Layer 10 of a small transformer language model trained on English Wikipedia (16 layers, counted from 0, width 128). Numbers have three digits each and are written without spaces.
In attention head 0, each number of a token's query is one row of weights dot the token's vector x. The head spreads its attention over the tokens so far by the softmax of query dot key.

Query weights of the head. A number n stands for (n - 500) times 0.0017.
q0: 453493551432176448368449579552522375576329408469460343389465457359435537463621755435550619399409410474433512535610589270353654447273500376387453587489479551645474602379591359518594295453539409410543654403477541455412701611519438418499515374565742487433557366394360323528521482557553512716524602581586398302590738634443567611409408508440390594495446356412500640493506481449478478430441
q1: 356478516609636640520618515705398434599718443581295510601501426402405504470290362542423557458348731339576385464349361747630333471838727603539579352381487473533516371507693483332466405524565690635323504544402522446626525375569566540317628603770273336540659564583916609347618449491339436206285305403335562441475274474424358219352551413635592429628541344445812430575819403390614614539669
q2: 513444457543665675592534555559534465409688479586322682434523471363401473406420430510549637469313516452688568522294425762558393479623684600563432557346484422561422511424572546366518459659511607561328379533376606439567457316580582515360449577659419434406662548629750545459610570454327478210496167401255581479488313335351440236410578403425495448651491469410727440430659436412483588449624
q3: 469532430465507251403445501480477523646478416429677312520550579634561517587451616530341585468561475542270357487609564293409621431340405401325548442632526566487460556521448310602442469349530452447576556545647519526572576614458491399618505450430549590483447493476347418540435438632647544761502726580591369516618592667656556777462289558553453560564430441545345565583361505563530468378308
q4: 583526422492553569443468408306684615426467551551608713545459455553592352587432386610644450594368435530506462551340440634648385341443435596451386472582489524436599482512418512458392661683330487494450449522544495588301463501390578490561510411541398608483504561557403550647584523462527625533578348337538516604612386455474486435708495437370524363347540521481446425530421481448482484425493
q5: 444423512480491641667496493455547466394582599548364648443506480394532408498457569323544556463513517452590486515430574576438503534474603524537577529359565460470424618484525505425564481595617550497616533402464498425558394449634577438435373555498522550407540436436551521332460656464513604520495425435431603420473464356393444516516505507457476444562426563469662508454523449471552533506562
q6: 520497606506559601362565506569455512610653505588421572509468502441393695312393386525454572494360529453669539566418405702506486376617440560511354534349362482614467464491529544293535483526548659595351519613433478492701641344515444555256582485657483427456559557645687572489521492532348372204450275495442470486436297489548452233348533570473575487561533411454637358430582515433528532541547
q7: 629599470677578477333507429375473518575433488446622324500508572624625521490574555535370534533496420560437498487610525313675711504332294426363545589566563479381515557460383410530552575468419393428535451512493520539401662655308490393495601490524481629367410425555281495707503413395463541686410652497657378474619637664665481663502450484566481591453475495583359563665356388621579525382508
q8: 496513477559535560516473416692513418604435403527385449618635479616444540499564426524557441517461649506480375355545603430561512564563587554654737401602551420482513480494555513431511536365470451402549383370443453508488524390394598398477532563548595344468471467316485543583484501509592399359451557409506428424468606664575435393504524454603446430414547393567455579655803331509641440444638
q9: 513586525273510442527530475617504546502401527583454364406469625396561374642560601472495447410558668511435483467578484461382626527437574382508556435416586524496494449538468407573549223523499547397530612599581498472488469465532451499567445524364583502504492354417461513346436557468485424656382630594436500440615591461597551514462393449412450483398377551443455595558521446510563562563571
q10: 617346581424495482487531406480419473451401479453574393470512609519457487514532375385451476626517637609514416582538626525444460493460528608655558405517488428473459528580589533578450519397662498414494614377580445519542638389648298486504498522435636596487456410516455543570474592533440358393433501526438597538430473609564373478448454506601331580422508557507455510527475553698591468573496
q11: 520514481543486610489560492291502484354538642545526530467513410601510442430407422453490579559483376491505438383485406443612516427528333465490396561490467494494480579488509550540416705540547520559496550442500520624514584512543443443525545443539489603494509507659477515722525490543455578537506312508532541572532429547447515614566646633459451583507637403459633434482337579462475553531378
q12: 469547568598435438584424481638389241472462457411576417616576387522467593503490436465451426585619471465440602408586571446547551483494480363391690561632602405489628505425528592490429578397499435478610361403463484583619612512459529500507470557507380510525502444441607517586516660517426547506511516512595518402499570662586536521310562397769531462503521308691553683449529406506725530428535
q13: 448452508428544510426442367432528424483443599500577217419592390529533453379627503392614561648327484505412380375527617516533677437413461483592604553482537379530599563308496559503408517328554438513389508436461523538483513533457460435473561392494568479501510502488504433571453433524455478474646440441617572472547508713497457495405558634534460588430546378461504468599447459525556547379536
q14: 542526581453520605563332595647729554541428475410508503447329662460594409520632750508556445491499557652468615507489577527443583579449603523535607466375610442337596531565513377487685382426439507425424406449653555530445439619421375503543449605397548563538521625406340380458531438447505563437439527370486427509467683435644364362569371511507338373478418692500579690586583395692522596482491
q15: 363557452638423642395603549412513706510733457632418709606630549320543408589442471659525572629543595469410444511425317575765381448545424539389531508665515461578504433582496575594535536575537567434635397464457810502431512431368606460716617607484501503491545563566451413603559522339564595370262466583279706538509523485495426539470501530494349395799722607378458591370741629589385444568519
q16: 491363494367275529615422557390567498523484595621441472524528366493508680567547471610475479480536599430458483449458565322696512540488465552496488481463547563452420571417496435433432545455414499565713513384512301660580645592485416569434429528595693494321462458408275457513399567672567471539605620440594357364488466525542579347582418594576717390470522477582661750453575572428535436442494
q17: 636467465457657641441620513443440622448460512572618673405586582620546563577487383690466472625356733587559527614503462590583617514557513447494548389483375519452465488467371380402395438522516447484512491431529551366547460533495550612396424460543539486410418456403538632565509548393504412519390551510447445471524463579477460343572550433502425434551433578667501450527538536533416397573484
q18: 615543398427407467634295654552657494414509526552603332541454579481574628381471264613424229601505630552393701587530439624567691456347480344618532513580580418349554630479408572616630444391482530368553335456643293638670504711471422552708529533479528518672509528571459378449559723563370298596434659473734656429575664405701586432458238451824526427469595552618418654478583540518710279730594
q19: 456493541447455526613480549315569424703356430463470520466556520487470632352512221497470634498432739613479455610470390522510521497476522525682645343495705614538528530504556612385615340228626553362444339314523482382515574343662436581560463605673417532768307567600517595470533511619372228383477429624512764397482429263684344417387420511819516528436680482466618447414677573524667483405514
q20: 386613586657605473453490606877578382378637601496652770430489504459432277657493725462591439385568385441625624384565482387448374457354673254545403591501346619554664508673413403459443648634588515543649301523576528321505386547466632417505633471553605318634575416576661566702331275385598822507455337297578434372489685458453531627531555617414341454648356328669472636553379345622492549632630
q21: 105752714469527574489521397556495595545510611394487208496309464500576495591251476491706487459582305675445703458496563235547509386485400541607454501533402271672449660410513387522421544554297581549438493583518629698418512626607521387673521433618563423287340642626275444293591487468534721254672543473599467601595517723412351465569602443148480528463623637323854536395460516494363597343346
q22: 425635607289688826438808634395347485398507700498379582490497629610641402524516474388431605394207762511429591434339445468646519657606566394464678447653481537406378436524531367320470388808394472526515695662420492281508510482513566540463380586407532624404354441468496744481464300526520379518686457402404476474574586745430338297174497619345400509395370501362624420559438486558374505552586
q23: 624551637696523675352662621467516659481544489538402659327364551670492421433251534348671575412440531355546584417676258518204517613603464512441508356442622651519500618505531495316323445390739500509256314591602740408616523399262517520551460667430559498478473530525613794608690506664732446412440024564270639715298511474726409673455420701394414483595333459507452381423453302461322523683250
q24: 543639413649441540341482686603495647278297518815224477505293458314672209662595408475559487521408739599610679494680490456507506584556409513425492601425478625546420437506497313457445520430424481513370596569379517578353553527585412494477685561546677382482453663387452531416648605327443545320533588384390566677543667722514706507547553570174539586642560482594694511341640468269325495591390
q25: 622621355412541528662714626544685522414611385385597678488458501293400609440341556528555629327362225546641784500633378584430591420586597477513384482416375478410509481478306510414503632472481647238734476810306482472368675463432627549484366397688484595527633467799755514449677637682511349386495389656624517542507462343243246434700522733540409304327323387376582645569489563505616462416488
q26: 601755694437426393543748592527463635576598709331531462614594227609364495573460446509305449443456337467260649472468602611764663466409573300648224436663493468393421496464695512305452701247283310378632435438493312670645485394648528649370475649440613468425574611644359587652493696393594524365602379417523383466351591554472513462405696293568538770369241552671447420657368369672508394167538
q27: 543315471391340612518526390353457329634458353767561571624680425432495649461275642618578671781669321577464310362614574417616629456551529407465429481653705422656470594225403539393323471634514516582665450581476480505605501539652603513451394488526419520433569571488488525524370492713675562849726521664635451486557409468436389529449491663451619491383679370507509512729455506402621619325396
q28: 433520561587656527435509495405508511424618524237749298363503603660449464307435532420559607504348578310649453462422439481551646429421347386403684546410458398347710534551629374499329527592469396473275383393555709493630701501668430351607755521569480565386583646653358519462600429606424574583349669445694488553541459623541308478677536435427290571665599656321479391628367597415408410453388
q29: 588531491705476354431596722623308528317595683565426603552516582695639443551503473496224571375465772436831496615467495621473428566556556504443582590290552656618489488698588382294442630449333518455494801510453643397574605298636457446464482405457558395579412580355667452521881788446477371357399601438371510741464596449513824616446476214459338438502453730368430337700645441376527655444287
q30: 667442381783391545573610670404304544490322573553496508565504429672276240640476628454499312448629497561374354556502365451358286455588264548603510752446314640606482677826587670583481742399559188707551632368566542527519497484670364624656504287484575487295399443449389510677545324877714545413555494831594564491644585356734409566188684383824659608602279547511399715577426501538321375261563
q31: 197749668478300371343446393291724448485479501490734324344576532525371369399521699610536792521530370538430387636519577433455491785301524261490522741380663551633551740376467430434519521418705422480467569329660510484551688622467420228628455601520467540499447578506476471446435665417401692611497497399489273476454566558678525580199425583441398348470376440564425425325323400621464526386457
q32: 461470629535252409547602525745390375661453527475408500602367405610379550410632571561519489472595471271622473460647533441441435450600530543494588459528524603412508433543686592363453375425529533499528589456608366529580499571551368579515569558549300339669421502402602524416510379553398518501447633498465474628338550601530526397568578592769527454503529433521542519606625548407586533522332
q33: 374406580640600702630542588791464499516817474436244579476545409361347554383511474390500644454415537309706486519241457739468379518750638654545563403376523483426502461543692502310476374510710687654366506439492601340648491430703500554333602696713332368570715468606835618158644409454301518263416223378251621595483313448407331236391549473552442399672505533403824438676796435345519638548687
q34: 633502417327414343424408398307578541481204450456659309427539621569609550601451587453474462531539533711261399494609632222493688400160381371430487524544517506531502623476228290730588511371539388325603529488545599581468522601538508375618387359330772693375328525482201338670292594553732402838520719711738420309628736541590494875436374528403415665408407455515199604451190454705505337426395
q35: 456473570688584546609558613652504446526721404557441657549464422525458554416428495509469505437520455490688534566355408724530333590759537610513424433498464490371568420558683627406479539581398592619463383507544482466507464480442474480461644631713299430576578562476675533410644431395390528328433371355377572684461431516480503256534619420624624438541509486581664569601793503388498616587602
q36: 552408433427441579567464429485532430506308489613368392448555500475474420555545484349572426537507719651409570401557589387525508523422612481672534533469577522493485475470366406594585421514470402458549519490458545503351480434451452421475454476480701330433394451371433565645466542440595369491482455528457547411561622567410356494478559509450448587409539437400364486496550489628598421461598
q37: 618419492564500345606245418359405523486327504497617366485413634619553508586583525479411505496547485698424543502646519441457550618478429449504434505470464537555449432486278625613362493341440376504481524570393313533376500413473435566586339475358544514424565556436444469647390632517285434590602542412487366473447465498438590529519527561479573599486593570548395475394341580586517546458496
q38: 624447481395428478515399370367520555515275476478512359389516513457551457576662627418576581549295569701410418501573550421391693455335469461544501583477588536481550572398455409548501402383573355376506421410457544588316667603520436416431464341506781517449572343455349478672452425505571409512519450510563499394535648500590433570468521494511437501302571450430446480537515412590628431430582
q39: 353543624598573624444602609608503474502643490352435699578553464617406452483419416607591432534594470312563526464429463551606285516628559596456562411621479470397477426615639516491475606548486630533474415464509538398604391460424557488562607685609252358585478551599583517527634544425493594441341524447508555629499512654466495432567487417629485425573472592478481525627734486481451615532518
q40: 382515480539539527520597635642532512495546503538298613462481487470543371523466483569535449467665530427497591401502429563562368538654642480584510462398505527526441401607542548541477526471442536517502364520471481370576366388405592556559520550560367406576500572509619538381522654454451515379403491526424606566466488394445465447547521522534496410619399534442482455533645492528487577646475
q41: 461587556589654401487628570615440545487631425456442547656338478592530602423318600604314494524644327346507663517500367519545470514574378527456518495525495486416463509591587357570538563426433512610518517561540534577746483555609519531533573567628236572475572490570516447368617483519448641686443617591589570460545497418450597714443437501630572467732372539541609561461341527506468602518468
q42: 664491500335391341495393385408496433366279465379644337445414561473642649527685599390526427525434309655484514654487580367480539511322301508447456561606352580440478591601253447529594679456448293361612558576425420576379472553543447442551297447283614655417300606486277340587297519507553362731439572569642316545504542453522479559574438547321496538247410565561246579429217578552437225318394
q43: 626468467398217553481430411409635443425240472575648397312559424481471385570692448345624448599390632711453383365547687394422617587281507526625553416540475464482575652468445526454492516398539404383530455410460357498233559525494451426519372384335740459607405446376406494693310555497556345431571465362452383528445587579641387327487502538507339579214506488540415544464511431576692376494501
q44: 438485597555628662399587539747379484590631438530468521568546550607327446432538475542584547617575526548574439416555509534557446466576583561497669366652432430570480459483553581533383543429461496551433469513556557382510594393428550424479516603530460232534555474495621581588550391362518471302432435453467527536373517532535337354475560568477279559623571427517475524587721346441474523432488
q45: 543546599489496544478554374531506447471454430607496531485588484520436621622527417512555385549567520555492578470500657542504634534401607569552640495554470371602553467466671507540451509502368432489552449362589527374440518413457468645510425644386574537430434499435494568506516661389466443378477535494471494428449649649525516372433436363639473572436572509605469560490628456625595502555575
q46: 393585455527670414411563590504246508593694485573542492637458614513551656560406531535392372444628426405580678557553395660482396580517503472475495558451483472556511407524425439551508518601421432549367547593557548497643515564467544523509616550526361505471524614438521546315581488569534523544542609479473549406538626412594625634439461412481675406656527541448567456463503530431409621482497
q47: 512572503402440449423515489365508448425378722632441353232494553539535412572573462304488510510491622581479530462613588329312563648364453497638345590492381475498395659525418379567388463527683602497524465356475526617346486338483474389470355425435716510511330316433425558668445511393524479532646374643503410422544503516452492580617499609333461571346593423488437409436222536640535364616575
q48: 618576439543476376511404528483515463496455370597422663490482494232534581458574505500501470496606527440625518587611476591497511483455471316362453630531548570543401573518525591510407470499444558496645385510541416447653402474494541525518501576487531544573529572390507567462568651430685528421398628607558492542731563460521610587602418515475455526512586537724270617599466621613600513598500
q49: 289716564475529721605692606532580414586379682628380619605548513444527530640552488621539682354469710286370547730328554336760444603493553457579611396519631483474409494618549479387570423472563589456555520534541574436506427407536587588565498618451444377551228496617469570362459366500642628409514509409489680320576657632482538480452346591417508506470460594562717711539494325491421614497530
q50: 566522493550358496488413701617500407321568655571590673541710460587465373541557538508469446536571542492513460457558651515537437524395584393489414540505505418381458499486327502511556603454428398492591547406543420385449644611338412371427403502401626393558607449477622363796551579394425583530536423318436395282253673474554632564498576606494387452527328305560378547517528328459512340494455
q51: 520276403308469521632444432410611464644360401557494460450437552464531748491397539559420577508464540500659646719484423352544355527506445430481353590441443678732578500433453523351434470648576578651509270383544571515486387558522572496299527322796394470601273513330464530477456413545613432664437366660454471432591438304190516241776553454435538450495710509624708551459436533349536480523556
q52: 417664370504452591513518611534405533372431567707448722504434411292595497612575553534488391374637803617592637520500492424555382584507605347443480414293393500698590548610444301464416469551479639562678328364534582392422402625554463414584576447555553473749558543607632634463546579379493554324248668345295682480511660480513399461442564527675359232637506619685652586424546476687511502692492
q53: 232566545564663507504521494502566398667507538552478741407663591578607423490547587372379740730599575399503450636651478560588325688464619433808572668579630587676500279542581637603708475637444248482390386317522702537383455471448621401610559617490590469548306664339362497803470445363517679542524171487373551396276486231394548611608563719132421533665707594389469523770603490529503603536663
q54: 567530420645721494337556498370349548425698508538534542639412675673653628492438543410308371680442523544607547367567315687413603427535578387496462517485341420412485487411300427438414299526382291378408551422657619465659432513398459490556566614515614584433705729252420590425512484468406440532390543459440597599559528431651425494297699435335505446718565605375487210333504734547206549640477
q55: 331747327497310440379687347538289376451679438729304638753551352309518633521553598346431504505663499451562328478537497754388428381606655657481457495540416335675483402437483402456572411526441715473456445392466633527472386239493625293503321547361641482539680531405520576442420621362601581332292422570336558273398491324409550659491433375515366521662533662375355467616744619626527444440607
q56: 512331517361338481673335521262462652589559497534644527359609389628452529436506461456348390496399540451428428465475381378575430621571621327552245532654495596426405409455580534618577468762417428553706590583459442625468636769457624441479667458757551438471546409533625599614397404572364354713548421438409374575577382487292419246452647611449665527514603217626478632366536601619536256706522
q57: 460467488348169306441305301607442461562336676430553302653409408676532563510570566398238640715341504516385385352799627325493514408516424358335523641744621457502729518405270335521510527351474672137649397348496609520508453428574512388440582320241680573424176456416456493715236487385528362521598427716574450655561391517499495519560648647462565486305414341656409762517359527646715330513213
q58: 386573429665368586457335449592490599416316409594464528627406605655504556709294639595293439250371364549530509408511571349371654420329553423424427750301436171698322663360450367221397478502430520736537614571521464455446447481380648477529343389543663424426436441509638430422595476706486661470518517513568535451648536467418703534333431521554505547559454557509555413521491574527434695481578
q59: 362368394532613546695542541414472496506469526634783609772522317595349509535683576545588638472394374424349637433524388366521428552369402569484690499761556474362583407462392602328590580331459306423599412507358487472333486351573614617742629637692506485657636626389507390587576567729562683549630525238517331356395324463504445549553746672687608470331620574217544671416398586399625543403464
q60: 454478502533382599526301745423428421399498330320398449493408397551434533552647557609468540568426362199615605487558427422652412362304500438428667519601591831575317746358719575519433310437313452606510547389480463497528458504383379426554636663607547741597584238415573570219462684655416667443503379587329513316356784362517456305543648359586278488533238461458312300286667447364505769409194
q61: 744588431612406458424424446567534660621486300400633670403557578691664801518514482845390337721520471685369649580353443537240518727576506507453535580549447339466476498522541425535268833567614411537623462262464146273577485510595630447471456530538331229430418514336502529656539763199555421646517698299451328599329323314526547405459368676451713490455551579435450529617403669397405831550491
q62: 515527270391427420385677552386354445416665274547544521485486552325579482642668427408527715618385437434185842601702576686457258449494293360466525587362490324370588822396639705801607569692383622563379494571452434677349755462525622535488455414542615502391390362573614676587523528519435353493653456438657564188685522355455466610527629771549423507579724405497495333709496651664662367267598
q63: 300588429437510506372691481508367603417725532540595314430382419701660506624390372493364504399656607245511451638492398513479354574547618502467493491463686519611455552440636395631562482588470752444417502592436740652545281487623573405323355412419409478462520316559655596424621578552796335664345522460410312307430442497458588497401333444435484476564167421548379415477478300463432679595300

Each question shows a short text with each token's key, already scaled and adjusted for position as the last token sees it. A number n stands for (n - 500) times 0.0013.

Then comes the last token's vector x. A number n stands for (n - 500) times 0.022.

0 "os": 502500499498499504500495500503508488481482505493494501432527469452515590809495445347532691497429500499500500501500493502510505498499498501530493491548514424505526665577477371607391538479460598
1 ".\"": 502501500499498502500495501505506488481481504492487507438532458455512586795491446347529696491422499500500499501501491501512505499497501501532493488548513426504530660575469375605389534470448614
2 " The": 508501502499495505499484497508516487474480502477473510435513437446478589791495448354504630482410501502500497498510485497511506498492498503547501500563499454488546649561468387614417503481452602
3 " actor": 504500499500492501501497488501498478485475490512516527427508474362447489631561372483488581493332508500500497506501493484487507513479472487557501462513480526417507564544445388470370522380462414
4 " who": 496499500505494505501489488492509487475470498475528509405504436463544584669540386455450563434433504502502499490509485481494503507494478488528481500559472455426518660518514416586428522413362624
5 " plays": 490499499509498504501493495509507489487477495488505508427540456421495551641492378434460522487358502500502498498511489489503514510474487493547472515533501468423503595526461357598409555408365631
6 " her": 498500500506499502501496492505520490477471495500493523414500467394492536732519435422497598480306496499500500499515497483494513507478485500550487498539504492433549637552479420664461587508512570
7 " is": 505500498506501496502502486498507488473471504520501530413538494343522529578509465418507630485397495498499503498513495484500516509481489487558486473518521416400539577523526462516408652448393607
x: 517516452492625530545511556555527473601518550457518523551459546542483556472454550505460502503537626443687556344464460542539496444497505481502441471423509430572529487417523497541459458585446420525365450540497572509512483534464427390413407493524605502559641491384604632559597557455498477441549499469419480532512426482529476522535568486531576582509476399625567437590786441574483514561371
Which token does the last token look at most, and with what share of its attention? 1 ".\"", with about 40%

0 " any": 501500500497499506499492499504510487483481504494489498435526468443514589817495455339532692483409498499500500502498493503510503500497500501533491488551511428496532651574461372605383545470461604
1 " share": 505502499494492507499488486498512467488462517520484465484555456390505572642589560310452522486369499499500499498504488498510510517481497482577477462532512533435515482494452393549419633529427460
2 " of": 513501502498493508499479494507513477482462511484481505473518433485524523728437542387472551463368502502499496499507476506521526503477506495566485498551500456426514619565466416662383585522470561
3 " the": 506500502500496505499479494509522485471471507480465481436535465441540570805471493370521593446415511502500497494512476497518517497481503505551494495571502435486542624559467389614402568485461561
4 " family": 493499501502496506501490487504505476483455504515479444453555467330528448628515466460507526479362508501501495498508488488505516514483493494569500463553527529447512492591380445449389589410473388
5 " business": 489500500509497507501494486496507482487458497518500499500554449377482495608476348478563473476361499500499493496502498483486508514485477498560528470521536493429479620545500370526308590431485442
6 ".\"": 499499500501500499501497495502506489479481500490486506438539450450511582796492442343527700484410496499500500497501495495510510500490497498539492483553511436497535663573470374603381532470450612
7 " After": 503500496505503494501497495491489486483473493480506513413486413425476530712516420350476570502412493495499503491512492478489500514484478492555505479579483484434520629564467405614468473513402570
x: 402420505531456497519608553487410484570414396559509487564405506397464576447423417468431522491474577507443522551492414392410434442486529429482572453327440487600495432488469452398613536376467480441506438490424529543497518419556444471379562544563502518511567491434528481543546498482444524457432496490349515516507419495495623422474523495571516469508563450351524496461813544513538473494438
Which token does the last token look at most, and with what share of its attention? 6 ".\"", with about 40%

0 " its": 500500500497497504499492499505510489485480504493488502442521470452514570750495451366532665481420497499500500501499493503511505499495502503527495494541512442494525622565460395598392536480460587
1 " first": 505501500497492508499489493509511475489464505503495503436513463402477474660509451448532574501392494500499498499499483499512516512473487502564483482532506496434537553561429420588370554499438568
2 " year": 504501499499495505500491489517500476497460504504486491494518423422496505611542500453505543483385503502499498496499486492509523516463483495570470493545513570434516445510415438502296532510416510
3 " of": 505500500502498509500488495504506488481470507489483516479513411485514600638519469429567547489438510503500498498508482499515521507486489500548490493552469534436557588550446409600349501530413568
4 " competition": 497499501500501507501500491509500478487463507513491489444524422400553503544552511421518582477428502501500498494506487497506521517467481484561489477549477555431565495548504386487333553545428554
5 " in": 496498500504492502500487494499510486478474510475475497455535441457528552696474452417537528490390500500502500503517488493512516504482495492557500484557505487470520569567481428615342513498489553
6 " ": 501499500501504497501495492505509480476460500496471503448521412415512461635446522405594550514382496497501500500507497490500509503474484497571515483575503532471527612543551459563397500489541538
7 "1": 502500502498504505501497490502488495496448494489463498460486423397501513577492428519575530463415489498500500498505485502507530506458481489559497487579468621513523554563540459576368448531504592
x: 509546568537560503405546421458406519552472376469591519485539513443509457501419489572496526438486619606705505540417416448536510474462531508414423536513337518543455467516537349432452410588446602582549544443557575496466497492504458423431577453683277385683533512452563489472498511406499444531357530456359542600552500477520418505537487463549389559529609472514529532554640486504489469573564
Which token does the last token look at most? 7 "1"

0 ",": 501500500499498503499494503509509483479477505493480504434542445453507608893487436299552746486400498499500499502499492505516508497492500506538494490566518405512537693589460333625359547456445645
1 " but": 506503504500482507500484489483528475472472505491479529402504386418402557801485425356582606529391499500500497493506479498511505510508494503578511501531524428439517641553487329625416545472474650
2 " her": 509501501499495512500486489502526479475470497492492519395493416374450573839536409369495631487331502503501496499506484492503510507488483501567491497556496513423541673580429384688495615529483559
3 " con": 499500497504501509500504480490516471495456506534506484348532463284462550594527414401528627504396507504498499497517481489480511515490458485571503475507492454351491555577509466567370650420369590
4 "vi": 502500501503508504499498488504511483506453517495464478377481477330575514511480569550362585653300501500500496492499499491493515502476490480560472535553488595544490470617623518582268516510523697
5 "vi": 497499503501507501500496483489506493457486504466514508361490522459562602597300624500613466608434501500499500499508502487474498495504491469554491491517345533430670545581585561407373385616428585
6 "al": 493498503505502500502498489504502479482494502496545495360494506403553545733371592546516483523362490498500502497514488489479512508479473483582484516526400479418659604568602492386403378581332572
7 " spirit": 503500498506498499501506494492495483492487503506544417390563499346627563733488448447436481437360492499501502493519494478485516518461476484585505478520458448362594408581504490367310588428391537
x: 630495571463448621427565585537524442478337415486346533556461555533535554633456393499490552500416565427528480356488578545535416409459517470452527464448460472593481426477516519509528559438531541446407561555537539428373348427365408469445339490483582443387390452576599517493514459501514592451541604470514589519483580453588502524567488520456463500507464460513581410463701515426496492607436
Which token does the last token look at most? 0 ","

0 "1": 501500499499499502500498502507504487486482504497493501443523467463517574788491450357535691486429499499501500501498494503511506499494498502527491492547506439503523645574472379597392532472455603
1 "9": 507501496504489499500502492518491471477467502487499537428469426483506543609528438478549485492440489500502499492496487510525534504454481488558477507551462574530498654508553397498353460593341563
2 "4": 508500496505493495499514496526488478493467495529495533450495466380462465436435462547530680574509499500500501488491484512535544509442489493535475514498516576455543521512484417478450549622315566
3 "5": 503501498505495494500509498523475475465493505510497540527535417486547524589466427499602489436463504500499505492495487514527540506450498498555486468542467588405606622493406455327510484544432546
4 " and": 496499501507502501502482490482511486471483496474487518439529414472463544688548495405526560469347504502504500491511498488494494505504500491550503491547487457440519639571429422508442412476461583
5 " ": 488498499502507496501499491492526479488471482494497500381493438418384511658546495559567590521385500499500502494508501497485494503497488499559505527545487460425520578519517419609456469427476510
6 "1": 487500503495506507501502490493492495512454483493491468423477471398402555559578428643542552467422486498497504495502486510498522510471480487551477519535441575466534444560472466588420439447425605
7 "9": 505500504496516506501497489494489497505467479502497500435422460503445503593595409583588497463413483499500500501499507511486528509454473482535474520538428574550486525471567404553363465477368507
x: 583481577615503465452553429539363466557541492464468542550571525518438502570463492553480536400664477477697411531580496378429485508435455501487459579519482566514470468540550462495515570587524387470580641471600542478521539552417457574389527450582183468564535391507537469424615440466459495560391614544431465546566540452467495505452473499529464550635457594414543441603610455399430566517455
Which token does the last token look at most, and with what share of its attention? 2 "4", with about 100%

0 " a": 500500500497499505499492501505510489485482505492486501444524468455510579773496458354541660478419498499500500501498496503509504499495500503529495490546512438502536642563467383590385540473466601
1 " seat": 502501500493491504500490489499511479491462514508482494476513467401435492567584510380507456439368503500500499500497498493502513512481492493573486463529535544481551539505503364567309582436518534
2 "ing": 507501500497494506499492491510513481505476499485489535489470450499436578675481440515501480394445499501499497499504494499503523508466482495555488501502499516443490539482502487636232494569469558
3 " capacity": 500500500500491507500481484494510483493463502502479496467521459420471503661523501514419532426415500501499496495505498486501524508469486483558499475501520468418524490575448476591258571528459538
4 " of": 496499501504496498500484493496512486488469501487482500477527471480476564709452457393499513443400510502502498495507481499517523502470507502549485505535519456445509575532440367658391556578445548
5 " ": 492499500501505495501495489495516476490459490509498493402508469408456448658511528440513586393375499499501500492504489498506515500465497499574500510546525449429515542526541419639446558565500506
6 "6": 491500501500510502500495487499491488498455491499493463433467488431466479618507412510500531360402491499499501488495470508520540505443492489565486526551473563502555427553529414635446506542433567
7 ",": 507500499499518505502490485488493493491469497507504476463501505446520539542564445383581484436410494499501500497486483506515533501449496502564472501576477581503559481407552359505466595523375484
x: 543582538516567457525369492431481558641573441391514526562476571540569553472426507529471574450623478538634425527496448463376428501469483486484432498566536511472520439550551591472363516515350465481356448556490503474438541371433624518461581538539362468576474468501626558488595492641483634437498590403465515613536536432495664467541541429443395452679620574524513553361636555413554528516479
Which two tokens does the last token look at most, in order? 6 "6", 7 ","

0 "C": 501500500499499502500497500504504490488485503498496499456521473469514557721498460386529648488443500499500500501500495501507504500497497501521494492538505453499517615558473401577413519477464571
1 "L": 501501498504497503500497492499501485484477504501509495461521455502529544703532458421541595508440503499500500497503490501508514502491484495532492488541481478479499604555464395565381462486447544
2 ")": 500502499505495500500502498493495481480484511500510506461543469463479570609543485398542531504540502500500501499512486507514513506495497492547487487499516446440491533536423361538465460579430485
3 " ": 501500500503498495501497494491503478484480500486504511461532446463450511603469414461487444506438504502500501495507494499506508497488496499552504514528546466456468632530477415605441448559441536
4 "1": 498499499502500500500500493501487487495464502486497483460505474434477496547487383494459459467442506501498504495496486502514523503469487493549485516542504555499495547563491459581475443527394638
5 "9": 493499501499507501501498490501491490495472495492503501464463474494494490549518401486484449476431501500498502494494495505507528502457481490537472522544478575550474566486556430542442447534335568
6 "9": 496500503496513504501499487495492496497475494514498521437479491422471489474479440495519566573480495500498501497495497511509531502454486488529476519513497541500503545491544392525434487586339566
7 "1": 501500501493510502501498489501481488490482501518489520495509467462494471563449442466513588575429493499500501498486494511519536502454495495546469507521480577448525516480407465490536465596380538
x: 525427499598561757563548405490491578382483495523452554543468576480556539557502395567497406567642544565638527531570471556402551509537530646518499446554438416507580287563389509502587494525497574564474474524480563438447520424531411638483455463559328517536446598520536618428530545430447423429373401493496587707488434530481484472479555439504505513547545570500477548581598554522451466545495
Which two tokens does the last token look at most, in order? 1 "L", 0 "C"

0 "en": 501500500499499503500497500504505490487485504498497500452519474464510560735490460379528656484441500499500500501500495501508504499498498501522495494537510445502518624563484410580416528479467580
1 " of": 503501500499498506499491498506509486483478507492490509453527459455516557716479465395532612478451498500499499500501490504515514499491499500538494496537516441482512625554502429561410531491460594
2 " horror": 504500498498500503500496497518506478485471501522502463443522458399532442599516462440529597453371503500499499500497488494509507509484487500559504509546501516462555475551531430453513569475497576
3 " movie": 502500500501498498501499498509501482487476502500509456469550486455532538615469385438504495541354508500499499498495492497506512510484490498544509483520480498444533460567444428499438573410483522
4 "s": 495500500501493505501494495503509483480466514490513464464539469491603498621441407478519474512343506500500499502504489502514511504491491497539503488540465515437534516542462509539467552406458547
5 ".\"": 498499500501499500501497497502505492486486500494491502454528466465509565726496455384524650490433499500500500498502495497508506500493498500526494490538508448501524618555480405578412525478463585
6 " She": 498499498504500496500499498504502486483481496493491514434498423440473515696523457396472591481388497499500501495503495491500503505487487495537506493551493511468523613559478421596475523526489539
7 " was": 504500498503503495501502493492498486492485492496515536456504446477439495579517404390491547514438492497499503497500495498495500504487486486533484502520501484427444633510463416522477523415474610
x: 474470438520647510564449453617492422538564557523415457507498545464544502489344617449491454405498566478677568508488504651547458442533515498554494462340449433554550467486499504553479493494516514530411487471422455545506501545495455411343508496561486502498691479415518575476668484460461431473527499536341514473429402417553478470443540474474696508519463389559598415458674417471503498439361
Which token does the last token look at most? 5 ".\""